Layer 9 of a small transformer language model trained on English Wikipedia (15 layers, counted from 0, width 128).
A neuron adds its activation times its output weights to the MLP's output. To switch it off is to set its activation to zero at one token and run the rest of the model.

Output weights of the MLP neurons that the questions are about. A number n stands for n times 0.007.
n32: 20 36 -14 -12 -26 0 25 31 9 -43 -5 -16 -6 3 -8 -6 -27 -26 -14 -11 -6 -20 -16 -15 -20 -4 22 -17 -9 -10 -17 21 9 -5 -9 12 -22 2 3 -12 -22 16 -3 -17 -2 21 -15 -22 -20 15 -13 -4 6 6 -11 11 13 3 -2 7 -3 12 39 2 -14 -26 -10 3 63 11 14 11 30 14 -12 -37 -5 14 20 -4 0 1 9 -35 1 -10 -13 8 -29 -26 -12 0 -19 -2 -9 -28 -5 -1 5 -38 46 -3 -59 15 6 3 -19 1 34 -4 -24 -5 0 -24 5 -2 -7 -43 -1 -12 26 -2 -7 -16 19 -6 -25 7
n61: -10 6 12 4 17 28 24 3 -17 -6 -23 -34 -49 -2 19 -6 -7 -50 11 31 -13 -16 -37 -10 -23 -20 -5 25 75 22 -2 4 12 -9 13 -1 -6 14 17 -8 18 8 -21 5 -2 -26 -8 -40 2 17 31 -12 7 13 7 -13 16 0 -23 29 -27 19 -27 -6 27 8 -21 30 25 13 13 6 4 13 -10 -12 15 28 -11 -3 -6 10 -12 16 -4 -6 -1 7 2 -17 1 -20 -34 3 20 2 -7 -9 -8 6 -1 18 -17 -5 13 6 38 -9 -34 10 15 8 3 -14 12 8 10 8 33 11 -22 24 -8 -41 14 16 -7 -3
n63: 14 -49 -13 14 9 -4 -14 -9 14 -12 -9 -19 0 -4 14 25 10 -19 -2 18 8 11 12 6 10 21 15 -20 14 6 -38 -28 -23 22 11 -6 -19 13 -5 8 -1 -25 6 -42 -2 -39 9 -43 21 -7 4 -10 -1 2 48 11 4 -8 -21 94 -7 10 1 -32 14 -1 4 1 13 -12 -11 -9 22 42 10 -5 38 -13 13 5 -14 -6 -2 -14 -14 32 -7 15 -15 -4 40 -4 -12 11 -2 -14 11 -17 13 11 -5 2 21 -7 25 -3 1 0 -30 -21 -8 -3 10 9 3 -48 15 -8 -1 14 15 -13 3 -1 -7 -31 -28 -22
n67: 17 8 13 17 16 -3 6 -7 11 -43 -4 0 33 41 24 -7 12 -15 5 18 -2 9 -11 -3 8 -20 16 -19 0 -34 -18 -21 -23 -15 -4 -6 17 -21 11 3 -5 -22 -13 2 -30 -7 -28 -3 -2 -40 -1 22 -11 15 -26 -11 13 60 -9 34 -10 -12 1 -22 15 24 -6 -5 24 9 7 0 5 24 10 -17 32 7 3 14 -33 19 5 -12 15 -5 -18 -11 20 -6 9 36 15 12 -9 27 -1 -6 27 0 -6 -16 46 14 33 -12 5 3 9 8 24 9 -1 6 -15 -6 22 23 1 8 -23 22 6 -31 -4 11 5 15
n80: -38 40 -14 -4 -1 -29 22 42 -3 16 -10 -16 -6 9 -2 39 -31 -19 -32 16 -2 14 0 11 34 -26 -41 3 -17 15 12 -18 -14 18 32 -7 13 -13 -9 17 1 -1 -19 19 1 11 12 -25 -11 -12 -7 4 -23 -7 50 6 5 25 -1 -14 -20 -6 5 18 17 -11 14 15 0 -17 -29 -15 -18 -43 11 -3 5 -18 24 -5 14 -15 26 -19 -6 13 -19 6 19 -9 -1 1 5 12 -20 27 49 18 2 -29 2 -5 28 7 -20 -20 4 13 16 -41 -12 4 19 -39 13 20 15 -9 -16 24 -26 -1 17 -1 -10 40 8 -5
n82: -10 6 -5 -17 -1 -8 17 -3 -21 41 15 -12 -10 -9 14 -2 2 -4 -11 11 30 24 24 -41 -20 11 5 26 -9 8 17 5 17 -5 -28 2 7 -2 -14 8 15 19 -9 -7 -25 -5 -19 -18 -15 9 -16 -24 1 13 22 22 -3 -7 -8 -26 -12 -46 6 14 -29 0 9 22 -22 38 1 -7 17 -31 1 -39 -25 -8 6 -17 14 0 -8 3 1 15 24 -7 40 -11 -25 36 4 54 -59 20 -10 34 -51 15 -2 -11 12 12 -31 31 24 8 -6 -2 14 16 5 -25 -7 1 25 -14 -8 -6 -6 -20 19 13 6 17 22 -12
n142: -27 1 43 29 -17 -6 9 -19 21 -8 10 6 -4 12 46 5 44 29 3 24 5 17 14 -1 4 0 4 -1 -7 -6 -38 14 15 9 -31 31 -36 -25 -4 -16 -4 -23 4 6 -7 36 -6 -4 -17 8 -11 11 -26 25 -39 10 -14 4 -7 -10 -14 16 14 -1 -4 -2 -3 -11 -2 23 3 -32 -14 15 27 -15 -18 -35 -4 7 14 2 -8 -3 4 37 12 -19 -17 -11 -18 -9 -25 0 16 -7 8 -7 24 20 -19 -20 -51 14 23 -17 -24 12 10 -26 5 -32 -13 -17 -15 5 24 -1 21 -28 6 -10 34 10 -6 9 -11 -28
n151: 11 -5 0 1 18 -7 -9 -29 18 43 -7 14 -24 -25 -9 4 3 -20 -12 -22 10 9 5 1 18 11 14 -8 -30 30 11 -5 -12 -12 -16 7 -10 -12 -18 -25 48 -15 6 -20 7 -14 -12 -35 -1 -13 -12 5 -4 10 52 -33 -25 -7 -8 -7 -25 5 3 11 25 13 17 11 -10 6 18 -6 19 -6 -9 -23 47 -1 5 -10 -15 8 20 3 8 -17 9 -31 17 -16 8 -3 -20 -5 -2 1 -6 12 16 7 6 9 -6 33 2 33 22 7 -20 -11 -47 21 8 -17 8 -15 -16 -25 -11 -38 -1 -15 -15 11 -17 21 -3 0
n182: 8 -36 10 -2 24 -12 6 32 -7 -13 -25 -8 21 9 14 -12 -18 -25 36 -12 21 -14 17 -3 -21 -13 10 -1 -10 -25 -19 -46 3 17 27 -18 -1 -12 1 -37 -20 23 -15 18 36 -9 -23 -17 -37 13 -23 -17 -18 23 12 28 28 7 -11 -35 -1 13 32 -60 -21 -26 25 6 40 5 10 -10 -19 -16 4 4 -3 0 8 40 -17 4 -30 25 -11 -4 9 14 -11 -15 -7 2 -9 0 19 -7 20 -18 -27 -13 17 5 -19 -11 -8 -18 33 21 -2 -15 2 15 -5 26 7 -7 0 12 -1 2 -27 6 3 2 0 9 3 -5
n209: 20 -2 -2 -12 -14 -29 -12 -23 32 -8 9 -5 -1 0 -20 27 -33 7 10 -15 8 10 5 18 44 23 -40 14 1 23 -8 -20 -13 22 -2 60 -14 -22 -1 0 8 7 7 6 -2 23 23 21 16 29 19 -17 -4 -31 -4 -3 -15 -16 4 32 -27 -3 -13 -12 2 -27 27 8 2 8 14 21 -8 15 -16 -21 -1 -10 -7 -6 15 3 -32 -6 -9 -1 16 -8 -44 12 -6 1 21 25 -15 26 -20 -10 -23 1 -5 4 -8 -17 -18 -6 -16 18 -6 29 30 -3 -15 -4 26 10 7 -17 6 -4 26 16 -9 -11 -12 -7 12 44
n217: -23 -10 -2 31 -6 4 -13 -7 -14 34 -3 -7 -1 -12 -15 -2 -2 -23 -16 -34 -16 -27 10 4 6 14 1 -2 12 31 12 9 -16 -4 21 -14 -10 7 -9 -11 -10 -33 6 -1 13 -19 -1 15 23 36 17 -7 -24 -37 2 -7 9 9 -4 -23 -8 26 41 17 11 -9 10 -8 9 -7 -10 18 -15 -10 -6 -5 -28 32 2 -5 11 -22 25 23 -19 -4 9 -3 1 7 -13 24 2 31 9 -2 28 -7 21 2 -34 -5 29 4 -5 -6 -18 -6 7 -11 20 2 -52 -9 34 7 -12 29 2 1 -11 -5 -56 2 1 42 -3 26
n224: -20 18 15 12 -1 -10 -6 -7 -22 -5 11 12 6 6 21 -24 -35 -28 16 10 -13 4 -14 -5 6 2 8 -4 -2 -35 -11 13 3 -9 -10 -4 9 -12 -7 -8 17 -18 3 0 -14 -5 -8 -9 28 -22 -11 15 11 4 -14 6 -2 -21 -19 71 15 0 4 -1 19 5 -8 -12 -4 15 -9 8 -24 84 14 5 33 -14 -7 9 8 2 -7 -15 -6 0 40 7 20 -6 22 5 12 -10 1 13 12 4 -8 15 -24 -23 -7 9 1 -6 -11 18 1 31 20 -12 -1 -10 8 12 11 -11 -16 -26 -19 -9 -15 -2 35 -28 15 9
n238: -7 -14 -9 17 21 -21 -1 7 29 -9 11 -7 -5 -18 3 -14 5 -16 41 7 21 32 -8 24 -4 39 0 23 -12 -37 -10 -12 2 -13 -13 4 15 11 -23 16 4 -1 1 -8 -13 21 37 19 12 5 -4 -28 -9 8 -14 -10 -22 1 -19 -13 -6 12 13 1 3 -23 2 12 -16 -28 37 -2 19 -25 -16 5 9 37 -8 -7 10 10 4 16 22 11 29 -12 -2 -3 16 -5 -22 11 -14 11 12 -14 -3 31 38 29 -4 19 -2 4 42 -14 -36 -5 9 -7 -17 18 -22 16 -28 5 1 -29 3 16 -16 3 0 -27 -19 7
n241: 3 -13 27 5 -9 2 -12 9 -13 -8 18 -9 -15 4 16 4 0 -19 -3 2 -12 -15 4 6 16 -6 -12 8 24 8 -7 2 5 35 0 -13 30 18 -1 2 -2 8 -4 -9 8 -23 -2 -31 -25 17 10 -19 -10 -9 -8 -8 -15 -18 1 95 2 -22 -14 -10 0 -5 8 -3 -22 -20 -31 0 18 81 10 -9 79 -2 -4 -5 -6 -5 0 -14 13 -23 -18 -8 2 -4 -2 -14 -5 16 -23 -8 1 -2 1 1 6 9 -7 -3 -7 -4 -12 11 -19 0 -3 -8 4 25 0 2 22 -5 -4 4 10 -22 -14 15 9 -12 -47 21
n243: 15 -3 -30 2 -14 -14 16 2 17 2 13 -19 20 -42 -4 -9 -10 -10 15 -18 11 -34 -12 -19 19 4 6 -4 -4 -18 -33 -7 -4 -13 -6 5 -9 3 -28 -26 -8 25 13 -1 18 36 20 -16 12 18 -5 -11 -33 -3 12 -6 10 -16 13 56 25 -16 8 -9 10 22 2 25 -7 -9 -24 3 0 -3 21 6 -21 10 -2 14 -23 20 -29 -5 -3 -27 -24 -14 -6 -18 -8 2 -29 -24 -34 15 -6 -23 35 13 -15 -17 12 -7 17 -36 -24 2 -2 1 0 3 10 -6 1 23 32 0 -16 20 -15 16 -16 -5 21 -17 -28 -22
n274: 24 -17 20 0 18 -4 -10 -18 -12 -12 19 -12 -14 -19 -15 6 -6 38 25 -7 32 -32 -5 -5 -16 18 -8 32 22 10 -2 -15 -11 5 10 -1 -23 -5 -3 -4 -7 -10 22 -5 19 40 15 -14 15 -50 -19 -12 11 -5 10 -4 2 -16 7 -9 -32 6 8 -2 28 4 12 -8 19 -34 17 6 -22 -5 2 -1 36 16 43 -4 8 0 9 7 -3 -49 40 -7 7 -6 16 -7 -31 0 -17 -3 1 10 28 -17 2 -9 -3 -15 4 15 4 -18 -28 4 29 17 18 2 -30 -13 -12 1 36 -4 -6 -27 7 15 4 -8 20 -25

Each question names a token from some text and the token that comes next. It shows the activations a of the neurons there, in the order above. A number n stands for n times 0.094.

Then comes g, the gradient of the next token's log-probability with respect to the MLP's output, scaled to length 1. A neuron's effect is roughly proportional to its activation times (output weights . g). A number n stands for n times 0.0039.

"x", then " P"
a: 6 1 -1 0 23 -2 -1 -8 0 -11 -1 2 0 -2 -9 3
g: -9 -21 -40 -31 -16 -16 -1 43 33 -34 45 -12 8 13 10 -29 -6 -26 -54 -9 -2 17 6 11 16 28 -10 25 34 -25 -28 25 -4 12 -28 17 -7 4 -27 -3 14 12 4 2 13 -8 46 -44 -16 27 13 -21 -37 10 28 -25 21 19 13 15 21 -22 -38 -1 48 52 -9 -29 6 15 -22 27 -10 6 21 42 19 31 -27 0 -16 -6 -8 6 12 22 -29 29 4 -10 20 -22 0 -8 -25 -21 -6 0 29 -8 -4 -19 20 31 -7 -20 6 28 6 -9 -13 -52 37 -31 -18 11 -26 -31 29 7 1 -7 14 15 -2 37 -8 7
Which neuron, switched off, raises the next token's probability most? n243

"ce", then " "
a: 5 49 -2 1 -2 0 4 -3 13 -3 9 -6 -3 2 -2 0
g: 19 -31 -20 0 17 5 1 -11 -1 37 -49 -11 -13 9 -27 -4 7 -1 61 12 20 -5 4 -23 21 40 3 -33 18 -9 27 14 4 -11 -12 -17 -28 15 27 -11 -17 13 5 22 -24 8 20 6 28 -13 15 24 -1 13 -44 1 -3 19 13 -7 25 -2 -28 6 -2 56 15 -37 -30 -11 43 33 40 9 -28 -18 -19 8 11 -49 12 25 13 16 -20 -20 -4 -16 -9 0 45 -1 -27 8 22 -13 17 12 3 13 18 -2 -11 -7 18 -13 -21 -21 12 -38 -2 -32 -18 15 -42 -72 -12 0 48 50 1 6 16 -25 -18 2 4 -3
Switching off which neuron hurts the next token most? n61

" l", then "am"
a: 1 -5 -5 -4 1 4 1 3 22 -2 -1 -33 0 1 1 1
g: -32 -1 23 -9 -56 -16 -13 6 -9 -38 -11 13 -46 -19 -4 -5 -13 -7 -2 -7 -13 20 3 58 -37 69 20 -8 3 13 6 4 7 1 -7 -7 -10 35 -1 8 -5 -20 -46 -16 6 14 9 31 10 -2 -13 -65 8 48 20 8 -27 -15 -11 0 8 -16 14 -7 5 -12 14 -36 -22 -10 16 1 29 -18 -2 -23 -31 43 -19 11 18 -21 24 28 -8 -36 -5 33 4 -17 20 -23 42 31 5 10 -4 -3 -16 -33 -14 29 20 -10 -35 -12 14 -21 10 -7 -33 -9 10 24 24 29 -10 -1 0 -37 -19 -2 -24 25 -57 -6 -10 -5
Which two neurons, each switched off alone, lower its probability most, in order? n224, n67

"ound", then "ed"
a: -1 -5 1 5 -1 9 1 31 2 30 24 1 1 -1 3 -8
g: 7 52 -17 23 -28 21 24 -5 2 -41 9 -25 -31 7 23 -16 -3 3 13 2 15 -24 14 -49 12 29 -10 53 -42 0 14 5 -28 1 4 -47 -15 -6 20 28 -21 5 16 -20 -20 2 6 -3 19 6 -6 -13 14 -50 -2 -17 -12 29 23 8 4 13 -16 -35 16 3 -62 -15 3 -14 -34 -21 57 -12 -31 -16 -5 -19 26 -8 -9 -13 23 6 2 19 28 15 -39 32 -8 -8 -27 -9 14 6 23 0 22 22 13 -28 27 -33 -1 21 30 -50 -17 12 15 8 -23 25 -37 -20 10 26 -9 -3 -5 -1 -27 -7 12 27 10 -41
Switching off which neuron hurts the next token most? n217

" d", then "ur"
a: -4 -3 -9 -3 -2 2 1 3 0 0 1 -10 2 -1 -4 1
g: -11 24 -6 -5 -16 43 33 -8 -2 -10 29 37 4 5 -6 8 -3 -15 20 -38 12 -30 26 -7 -14 23 -15 -18 -2 -31 28 -14 -5 -33 2 9 9 37 46 -25 20 -27 -4 -27 21 0 -17 -10 -8 -50 -3 -17 -10 -7 -9 -15 -6 13 -12 -11 -15 -50 10 16 -17 22 -8 -16 -18 28 49 -14 3 -7 -31 -15 13 -29 -17 5 5 27 -36 10 -4 8 28 -32 12 15 -20 -41 -15 36 27 -17 12 17 12 24 -32 40 -1 13 -87 54 21 -11 -19 -36 -30 0 1 2 -27 4 -6 1 18 -8 2 -27 -9 5 -25 -1 7 27
Which two neurons, each switched off alone, lower its probability most, in order? n63, n243

"ed", then " his"
a: -6 2 -5 2 0 -2 0 0 -1 -1 -2 0 -16 5 0 -2
g: -7 24 95 28 -11 -23 7 -22 44 -12 12 -15 -20 -13 11 -36 16 -1 -12 -13 4 -34 -24 -47 -2 -5 -14 -11 -2 13 11 -11 1 10 22 -7 -16 25 -25 -22 2 11 -8 1 -6 13 -29 -26 -19 1 30 -17 -5 0 20 51 7 -8 7 15 30 20 -44 -1 18 25 21 4 -32 -15 12 14 47 5 -10 -15 16 -12 -16 -21 -24 -23 -2 4 -6 -8 37 -5 3 4 15 28 48 -14 21 -37 -28 -1 -16 65 -14 -37 -36 18 -11 24 11 3 -18 1 41 5 -20 4 10 5 -2 -30 -36 44 -9 -15 -13 2 0 17 2 18
Which two neurons, each switched off alone, lower its probability most, in order? n238, n241

" on", then "ly"
a: 0 0 -28 0 -1 16 1 0 -2 2 3 -1 6 -4 -2 0
g: -24 -9 -10 12 -15 -26 30 20 10 -3 -23 -8 7 6 -28 2 5 11 -53 -16 18 44 -13 -27 9 17 -24 0 -48 23 -11 -6 28 7 -62 44 9 -16 12 25 -22 10 20 -1 53 -11 -35 14 16 19 -20 13 15 7 -5 -6 4 36 36 5 -5 24 30 4 11 25 28 -18 -1 -7 -5 -37 -23 1 -18 8 -16 -27 7 22 -23 -10 -49 32 11 12 -20 -18 11 21 -17 16 -11 35 6 -33 24 -2 -38 -14 -13 -8 38 -15 -13 -37 -5 -19 21 39 29 -11 -3 15 45 20 -4 23 12 -27 47 -10 28 17 0 23 -28 4
Which two neurons, each switched off alone, lower its probability most, in order? n63, n82

"at", then "/"
a: 0 0 2 -3 1 2 5 6 3 1 1 4 3 2 7 4
g: 25 -11 -46 -60 -32 -25 2 26 28 -6 4 -28 6 -2 33 -22 -32 13 -27 13 -36 -18 -1 17 -6 -34 7 44 11 22 -9 -17 5 -31 10 5 -7 3 -40 23 19 -4 -27 -2 -20 5 4 2 -13 34 -10 22 7 30 -30 6 -19 5 22 -12 -52 -11 -1 -6 25 -32 50 -15 -8 -38 -22 -7 -34 -40 6 14 -7 -10 21 -1 -20 -14 -37 -15 46 17 3 1 -16 2 16 -24 -24 -26 -18 39 -14 -38 -33 37 16 -1 -3 0 22 -33 1 -23 33 -7 1 -36 22 -1 1 -36 -13 -19 4 14 -21 -8 -22 -22 27 11 13 -17
Which neuron, switched off, raises the next token's probability most? n151

"es", then "c"
a: 3 3 -14 3 -45 3 -1 2 0 1 1 3 1 5 -1 -3
g: 26 -15 0 12 7 -15 2 -18 44 -13 -19 -21 4 5 -6 -6 35 10 -15 -16 14 12 24 16 4 45 -25 -14 37 -12 -1 0 27 24 36 8 3 30 -6 26 -25 21 -8 6 -12 -5 -9 0 3 41 -16 7 -47 22 -13 -32 -34 44 10 15 25 -11 -36 -6 -6 3 -13 0 -32 -13 -27 -7 -42 6 11 -41 -9 16 3 18 33 -8 43 0 8 -23 19 -47 9 20 -6 29 -15 1 -11 -11 -53 20 -31 2 -30 -70 -52 14 -11 11 24 -29 -29 1 -3 -9 -41 26 -32 31 -17 -13 -4 -9 32 -22 3 3 17 -9 7 7
Switching off which neuron hurts the next token most? n80

"s", then " in"
a: -3 3 1 -5 0 -3 1 7 4 3 -2 3 0 0 0 -12
g: 13 -4 -29 4 -1 26 -6 5 47 0 -41 -34 -14 -4 5 -7 -3 12 11 -2 19 -17 20 14 -18 -22 5 -21 7 -9 -34 -9 -25 -29 -8 20 37 3 13 -11 -14 -15 -37 -8 -43 -16 0 0 -43 47 12 -24 18 26 2 1 25 -17 8 -6 -11 -35 39 7 -11 -36 3 -5 6 11 0 -19 -7 -5 18 -50 -21 -12 24 11 15 -3 6 -19 -7 -22 -9 4 0 -29 24 -3 5 -12 22 -14 25 44 3 -15 -10 -4 -12 -8 15 -92 68 18 41 -44 -21 0 12 3 -1 15 -27 -6 11 45 13 -36 29 -9 -14 13 -21 16
Switching off which neuron hurts the next token most? n274

",", then " he"
a: -6 39 -2 2 0 -16 0 0 0 0 14 4 1 3 0 0
g: -14 -4 34 -32 -20 -7 35 49 1 -13 -36 -11 22 -13 32 -1 -1 5 11 -3 -7 34 12 -31 37 -9 20 7 3 12 -16 -11 17 17 -40 -2 15 30 -20 32 -10 -21 -28 12 46 -4 -24 4 -3 0 9 10 10 -49 39 16 17 12 38 2 -21 19 32 36 0 35 -12 12 -28 8 -43 -63 10 23 -21 2 26 16 -27 32 -31 -8 5 31 9 -21 -33 11 44 40 1 27 24 -14 14 -6 2 -1 -5 5 -19 -24 25 7 -13 35 -19 24 -18 -16 -32 0 10 -16 7 13 29 20 16 24 45 0 -27 10 19 -11 10 11
Which neuron, switched off, raises the next token's probability most? n61

"K", then " V"
a: -3 4 0 -1 4 -3 -1 8 0 5 -6 -1 4 -1 0 0
g: 57 0 22 8 -40 17 -48 -7 45 6 7 -3 -22 28 13 -21 19 -9 -9 -24 -18 -23 -19 0 11 -14 12 -8 23 -13 -23 -16 -9 17 -36 24 4 29 -38 -34 12 20 22 -10 27 17 9 -45 -21 -1 -36 -3 -8 -35 18 -14 -6 26 1 15 26 -16 -21 -17 49 54 -39 -21 4 -45 12 26 14 1 -16 4 22 39 -32 18 4 -16 3 0 19 -14 -9 -40 38 -2 56 -10 0 1 12 15 -28 21 28 18 14 -17 -3 -5 11 12 34 -4 -1 -4 -13 -19 -1 6 -24 -2 -16 17 2 25 42 -14 -14 -12 -21 38 -27 16
Switching off which neuron hurts the next token most? n151

"re", then "."
a: -13 0 3 3 -9 2 -18 0 -11 -2 6 2 3 4 -2 0
g: -13 -13 6 -10 24 0 -13 -54 20 0 60 14 -10 3 32 -17 -4 -3 13 -24 -18 -16 3 -7 22 35 -47 40 -12 -14 24 -21 6 -4 31 -17 2 18 -25 -23 50 21 -12 -31 -39 -23 -38 15 19 1 -38 5 20 -52 49 1 8 20 -9 22 -15 0 -11 -41 -15 -9 3 -6 -9 -6 -18 -14 5 -5 15 2 -34 -29 31 -15 -44 18 12 -16 7 -9 5 5 12 13 -23 16 1 11 4 -4 -19 10 17 -11 33 0 37 -3 -8 57 17 30 6 5 8 25 5 -21 13 -34 -18 32 -3 5 70 -3 -7 -22 -3 -8 31 1
Switching off which neuron hurts the next token most? n142

"ad", then "-"
a: 8 5 5 2 -2 -22 3 2 1 5 -1 7 3 0 3 1
g: 10 20 37 42 6 1 13 7 -17 -1 -14 -14 -20 -8 -6 30 8 -23 -1 3 0 14 -5 -8 -17 -7 0 23 -27 -36 -29 -50 -10 -3 65 5 12 -10 17 -9 -23 19 -8 23 15 13 -39 23 12 43 10 -21 -35 -7 28 1 7 14 -5 -2 -25 17 50 22 -6 -6 21 9 25 18 16 0 -5 23 -36 6 12 -1 60 0 27 1 -5 21 21 13 0 47 4 5 -1 17 8 15 -18 -8 -12 -2 8 25 11 4 -55 -56 -16 -21 7 -2 -4 56 -31 51 -12 -32 32 6 -46 10 -2 -35 -7 6 -10 -5 38 10 23 -8
Switching off which neuron hurts the next token most? n32

"F", then "or"
a: 1 -6 -6 -2 3 -1 -2 0 2 -2 3 0 3 -32 -7 0
g: 19 4 7 -1 25 3 -28 -12 -6 16 -9 26 -49 -22 2 -6 -13 17 -21 9 -53 12 10 37 -16 24 -58 -4 -9 15 24 -13 44 -8 -23 -5 1 7 30 13 15 13 4 -16 2 -26 8 34 -9 12 -9 23 5 22 -17 4 -40 -37 13 7 -19 -16 -14 -9 53 5 -13 -27 -10 27 5 -8 25 4 14 -2 -1 -42 -16 -7 15 63 -23 23 -5 61 2 14 -14 17 6 -8 -6 -44 25 14 -15 9 16 31 8 -23 -41 -4 -20 3 -14 -5 -32 -30 -15 -35 -14 15 14 -23 -18 10 5 -46 -26 50 32 -27 24 2 -1 1
Which two neurons, each switched off alone, lower its probability most, in order? n243, n241

"c", then "es"
a: 5 0 -5 0 0 2 -3 1 -1 -4 -1 4 2 -3 4 0
g: 33 -52 -3 11 6 39 -10 1 0 62 -41 -20 9 27 40 -14 17 -4 41 26 -18 15 -26 -44 -13 -37 28 4 24 -1 -10 -9 -29 -23 -8 10 21 9 -22 -19 6 -7 7 6 -16 -3 37 2 22 -28 7 32 25 23 19 -3 -26 -23 2 -7 -10 26 -14 21 0 26 12 30 13 15 8 -3 20 10 59 -8 -6 32 10 -3 -8 10 -24 -7 -29 14 42 -36 -25 9 -9 37 -22 4 -32 34 -17 5 -3 -2 11 21 32 -21 -19 14 18 23 -14 29 -22 17 -21 -5 28 29 7 64 -15 -13 -25 5 14 5 -22 -20 17 -17
Which neuron, switched off, raises the next token's probability most? n32

"f", then "it"
a: 0 1 -5 1 -1 0 -12 2 7 -7 1 3 6 -1 -3 1
g: 18 -10 -23 8 6 -31 30 -14 -16 -30 -24 -14 24 10 17 -36 4 -3 14 25 -4 17 7 -14 18 -17 17 -20 10 38 -37 17 -4 8 -14 20 -2 -2 -4 29 1 -21 20 -26 -49 -18 20 -2 -19 -17 -25 -20 10 -8 -10 21 -7 19 7 -13 -18 6 -21 24 -42 -17 -43 -14 7 6 -18 3 -23 -9 7 -20 -2 18 -1 2 -25 45 7 -19 13 -30 -22 -47 21 -52 4 -10 -40 -47 -33 11 -12 10 15 22 -16 -2 6 18 -29 -7 -28 15 -12 36 -27 -9 -71 22 32 -29 -24 -15 20 22 16 3 5 -28 10 46 -50 23
Which neuron, switched off, raises the next token's probability most? n142

"th", then "s"
a: 0 1 2 1 3 -1 -2 1 0 -4 3 -3 3 -3 3 27
g: -9 32 7 3 2 13 11 5 -33 26 11 -14 25 -2 15 -26 3 -17 -16 6 22 -1 29 13 4 3 15 39 6 10 -7 15 24 5 2 3 8 -12 -30 -22 -56 -8 18 -52 -30 19 -17 -24 -5 6 -1 18 -9 -31 -11 -2 36 0 -1 24 51 -12 -39 4 -17 -18 -22 25 -30 11 29 -14 -11 1 4 31 9 -44 55 -35 7 27 -47 11 -41 -23 27 30 -16 -12 -4 -12 -26 -10 -5 -12 -17 -13 25 6 11 -24 12 -8 20 -25 24 -6 4 13 -3 18 -4 -27 -24 -28 14 44 -32 8 -7 -15 -72 17 -47 0 -6 -32
Switching off which neuron hurts the next token most? n274

"7", then "d"
a: 4 6 -1 0 -2 1 2 -2 6 -2 1 1 -1 1 2 2
g: -27 -14 -61 9 15 22 -30 -15 14 22 11 24 23 -20 -37 8 -32 -9 -24 3 3 38 5 -4 50 11 -30 32 0 23 -8 -2 26 -19 29 5 5 3 -19 -6 -13 -5 33 10 -11 21 -15 -31 -3 -6 -18 37 -14 10 -58 -18 -2 0 -4 -12 0 -20 -15 -1 37 13 -69 56 -9 -4 -9 18 30 -16 9 29 2 -22 21 19 1 31 26 9 12 -9 29 24 -16 2 -2 -21 14 8 -40 16 -36 -28 -3 -9 -11 16 12 21 -2 4 11 -4 43 12 2 -44 -10 -13 41 -25 21 9 -28 -39 11 22 25 -1 -33 -5 8 -27
Which neuron, switched off, raises the next token's probability most? n182

"ge", then " of"
a: 9 -4 3 0 7 3 1 0 -16 0 5 -1 0 0 0 -2
g: 5 -27 16 -2 -11 -16 -15 6 8 31 24 15 27 41 13 -27 32 7 -6 -17 -3 -20 -11 -2 -20 15 -45 -5 10 36 47 -9 -34 9 -7 -29 -2 -23 -17 -14 -20 11 -13 -46 -24 4 14 -19 -16 -55 22 19 19 -14 1 -14 -3 -19 -68 10 -23 -17 -12 12 30 17 22 0 -5 28 15 -20 25 -1 11 -8 5 27 12 -4 -32 8 -9 -36 -21 13 12 -9 10 15 -10 -16 -41 8 11 37 -63 28 -27 -2 -5 -18 26 4 -32 -2 25 -29 -30 -19 11 7 9 -23 -38 -6 32 40 30 -30 10 -51 -11 4 -3 -1 9 -26
Switching off which neuron hurts the next token most? n182

" T", then "8"
a: -1 -6 -8 -1 4 -1 2 1 5 1 0 0 0 -54 0 -1
g: 19 -30 -11 23 40 -38 28 18 14 29 -9 -35 25 29 -8 -24 -21 -41 -6 36 30 43 -2 -20 -32 6 12 -5 38 -24 -16 -12 11 15 15 13 26 -53 0 1 -20 -14 -8 33 -17 9 -15 9 -13 -15 3 -4 -13 30 28 -9 0 1 2 15 22 35 53 -17 -23 -7 19 -19 21 0 -15 -61 -21 -38 6 -13 3 5 -3 17 -2 -11 -19 5 -15 -17 25 18 -6 8 -41 31 -23 4 12 8 19 -50 -26 27 2 -6 14 33 -23 -29 24 40 7 -11 9 61 18 -7 -12 -4 18 20 -15 -19 6 -19 3 -13 25 -5 34 -8
Which two neurons, each switched off alone, lower its probability most, in order? n241, n182

" F", then "H"
a: 3 -4 -5 -3 1 1 -4 -1 9 0 2 0 2 -62 -4 1
g: -18 -17 35 43 15 6 1 38 -4 -16 2 -24 -3 -51 6 16 -8 8 -30 -38 8 -7 18 -51 9 -22 5 23 10 -20 13 0 -21 21 -11 -17 -3 -34 17 32 -15 -32 20 4 -28 -8 10 -6 -25 -3 -15 -15 -16 16 -26 -12 -8 0 -9 -3 7 16 15 41 9 15 -2 -42 -4 32 -52 27 -22 -45 8 -26 -10 -25 11 -3 35 -15 -20 45 16 27 3 -14 17 12 -2 -2 8 -33 -15 51 29 18 6 16 -4 38 0 46 4 -12 28 71 19 0 -10 24 -24 -3 44 -5 -17 9 -25 -14 13 -17 -3 16 -17 -27 13 -13
Switching off which neuron hurts the next token most? n241

"1", then "3"
a: -1 3 1 -3 0 2 -3 2 11 6 0 -1 -1 -3 0 -21
g: -2 -21 21 14 53 -42 -1 2 -17 33 11 4 13 39 -10 -8 14 -11 22 -20 10 37 10 17 -18 -10 -6 -12 -25 -28 26 0 -6 1 -3 -13 3 -8 33 26 -39 27 13 36 21 -12 -16 -4 35 23 17 -16 -24 10 -25 14 -16 -14 -15 8 19 17 31 -6 0 26 -24 -12 -11 -5 5 -12 -30 -15 -15 9 2 -28 6 20 10 -6 19 -15 -52 -27 21 1 -19 53 -54 46 27 -27 32 -2 46 28 -14 23 -42 -22 -24 48 11 -2 -41 3 0 36 28 -27 37 7 23 21 6 -35 -2 -3 3 13 19 -15 -6 -14 5 25
Switching off which neuron hurts the next token most? n274

"n", then "ation"
a: -2 1 -4 -22 6 -5 -3 1 -2 -26 1 0 1 2 -11 -8
g: -16 34 17 -2 -1 6 -7 26 2 55 -2 -9 2 2 -16 -5 -23 9 -13 -1 -4 -6 -1 31 19 -18 -10 14 2 10 -16 -16 22 -8 11 -28 -5 37 -10 -57 23 8 3 -5 15 -13 16 47 -6 -46 34 -13 9 -14 7 -8 -10 -20 12 -13 2 -27 -7 19 -63 -12 13 -14 23 -2 8 -8 -17 -3 -11 8 8 17 3 2 30 43 -43 12 2 -15 36 3 -4 -33 -4 -5 72 4 -17 29 -54 -40 1 2 -46 16 -2 25 -25 37 24 14 -33 -1 7 10 47 -24 7 -7 34 -32 -45 -8 5 9 2 11 25 -2 19 -32
Switching off which neuron hurts the next token most? n67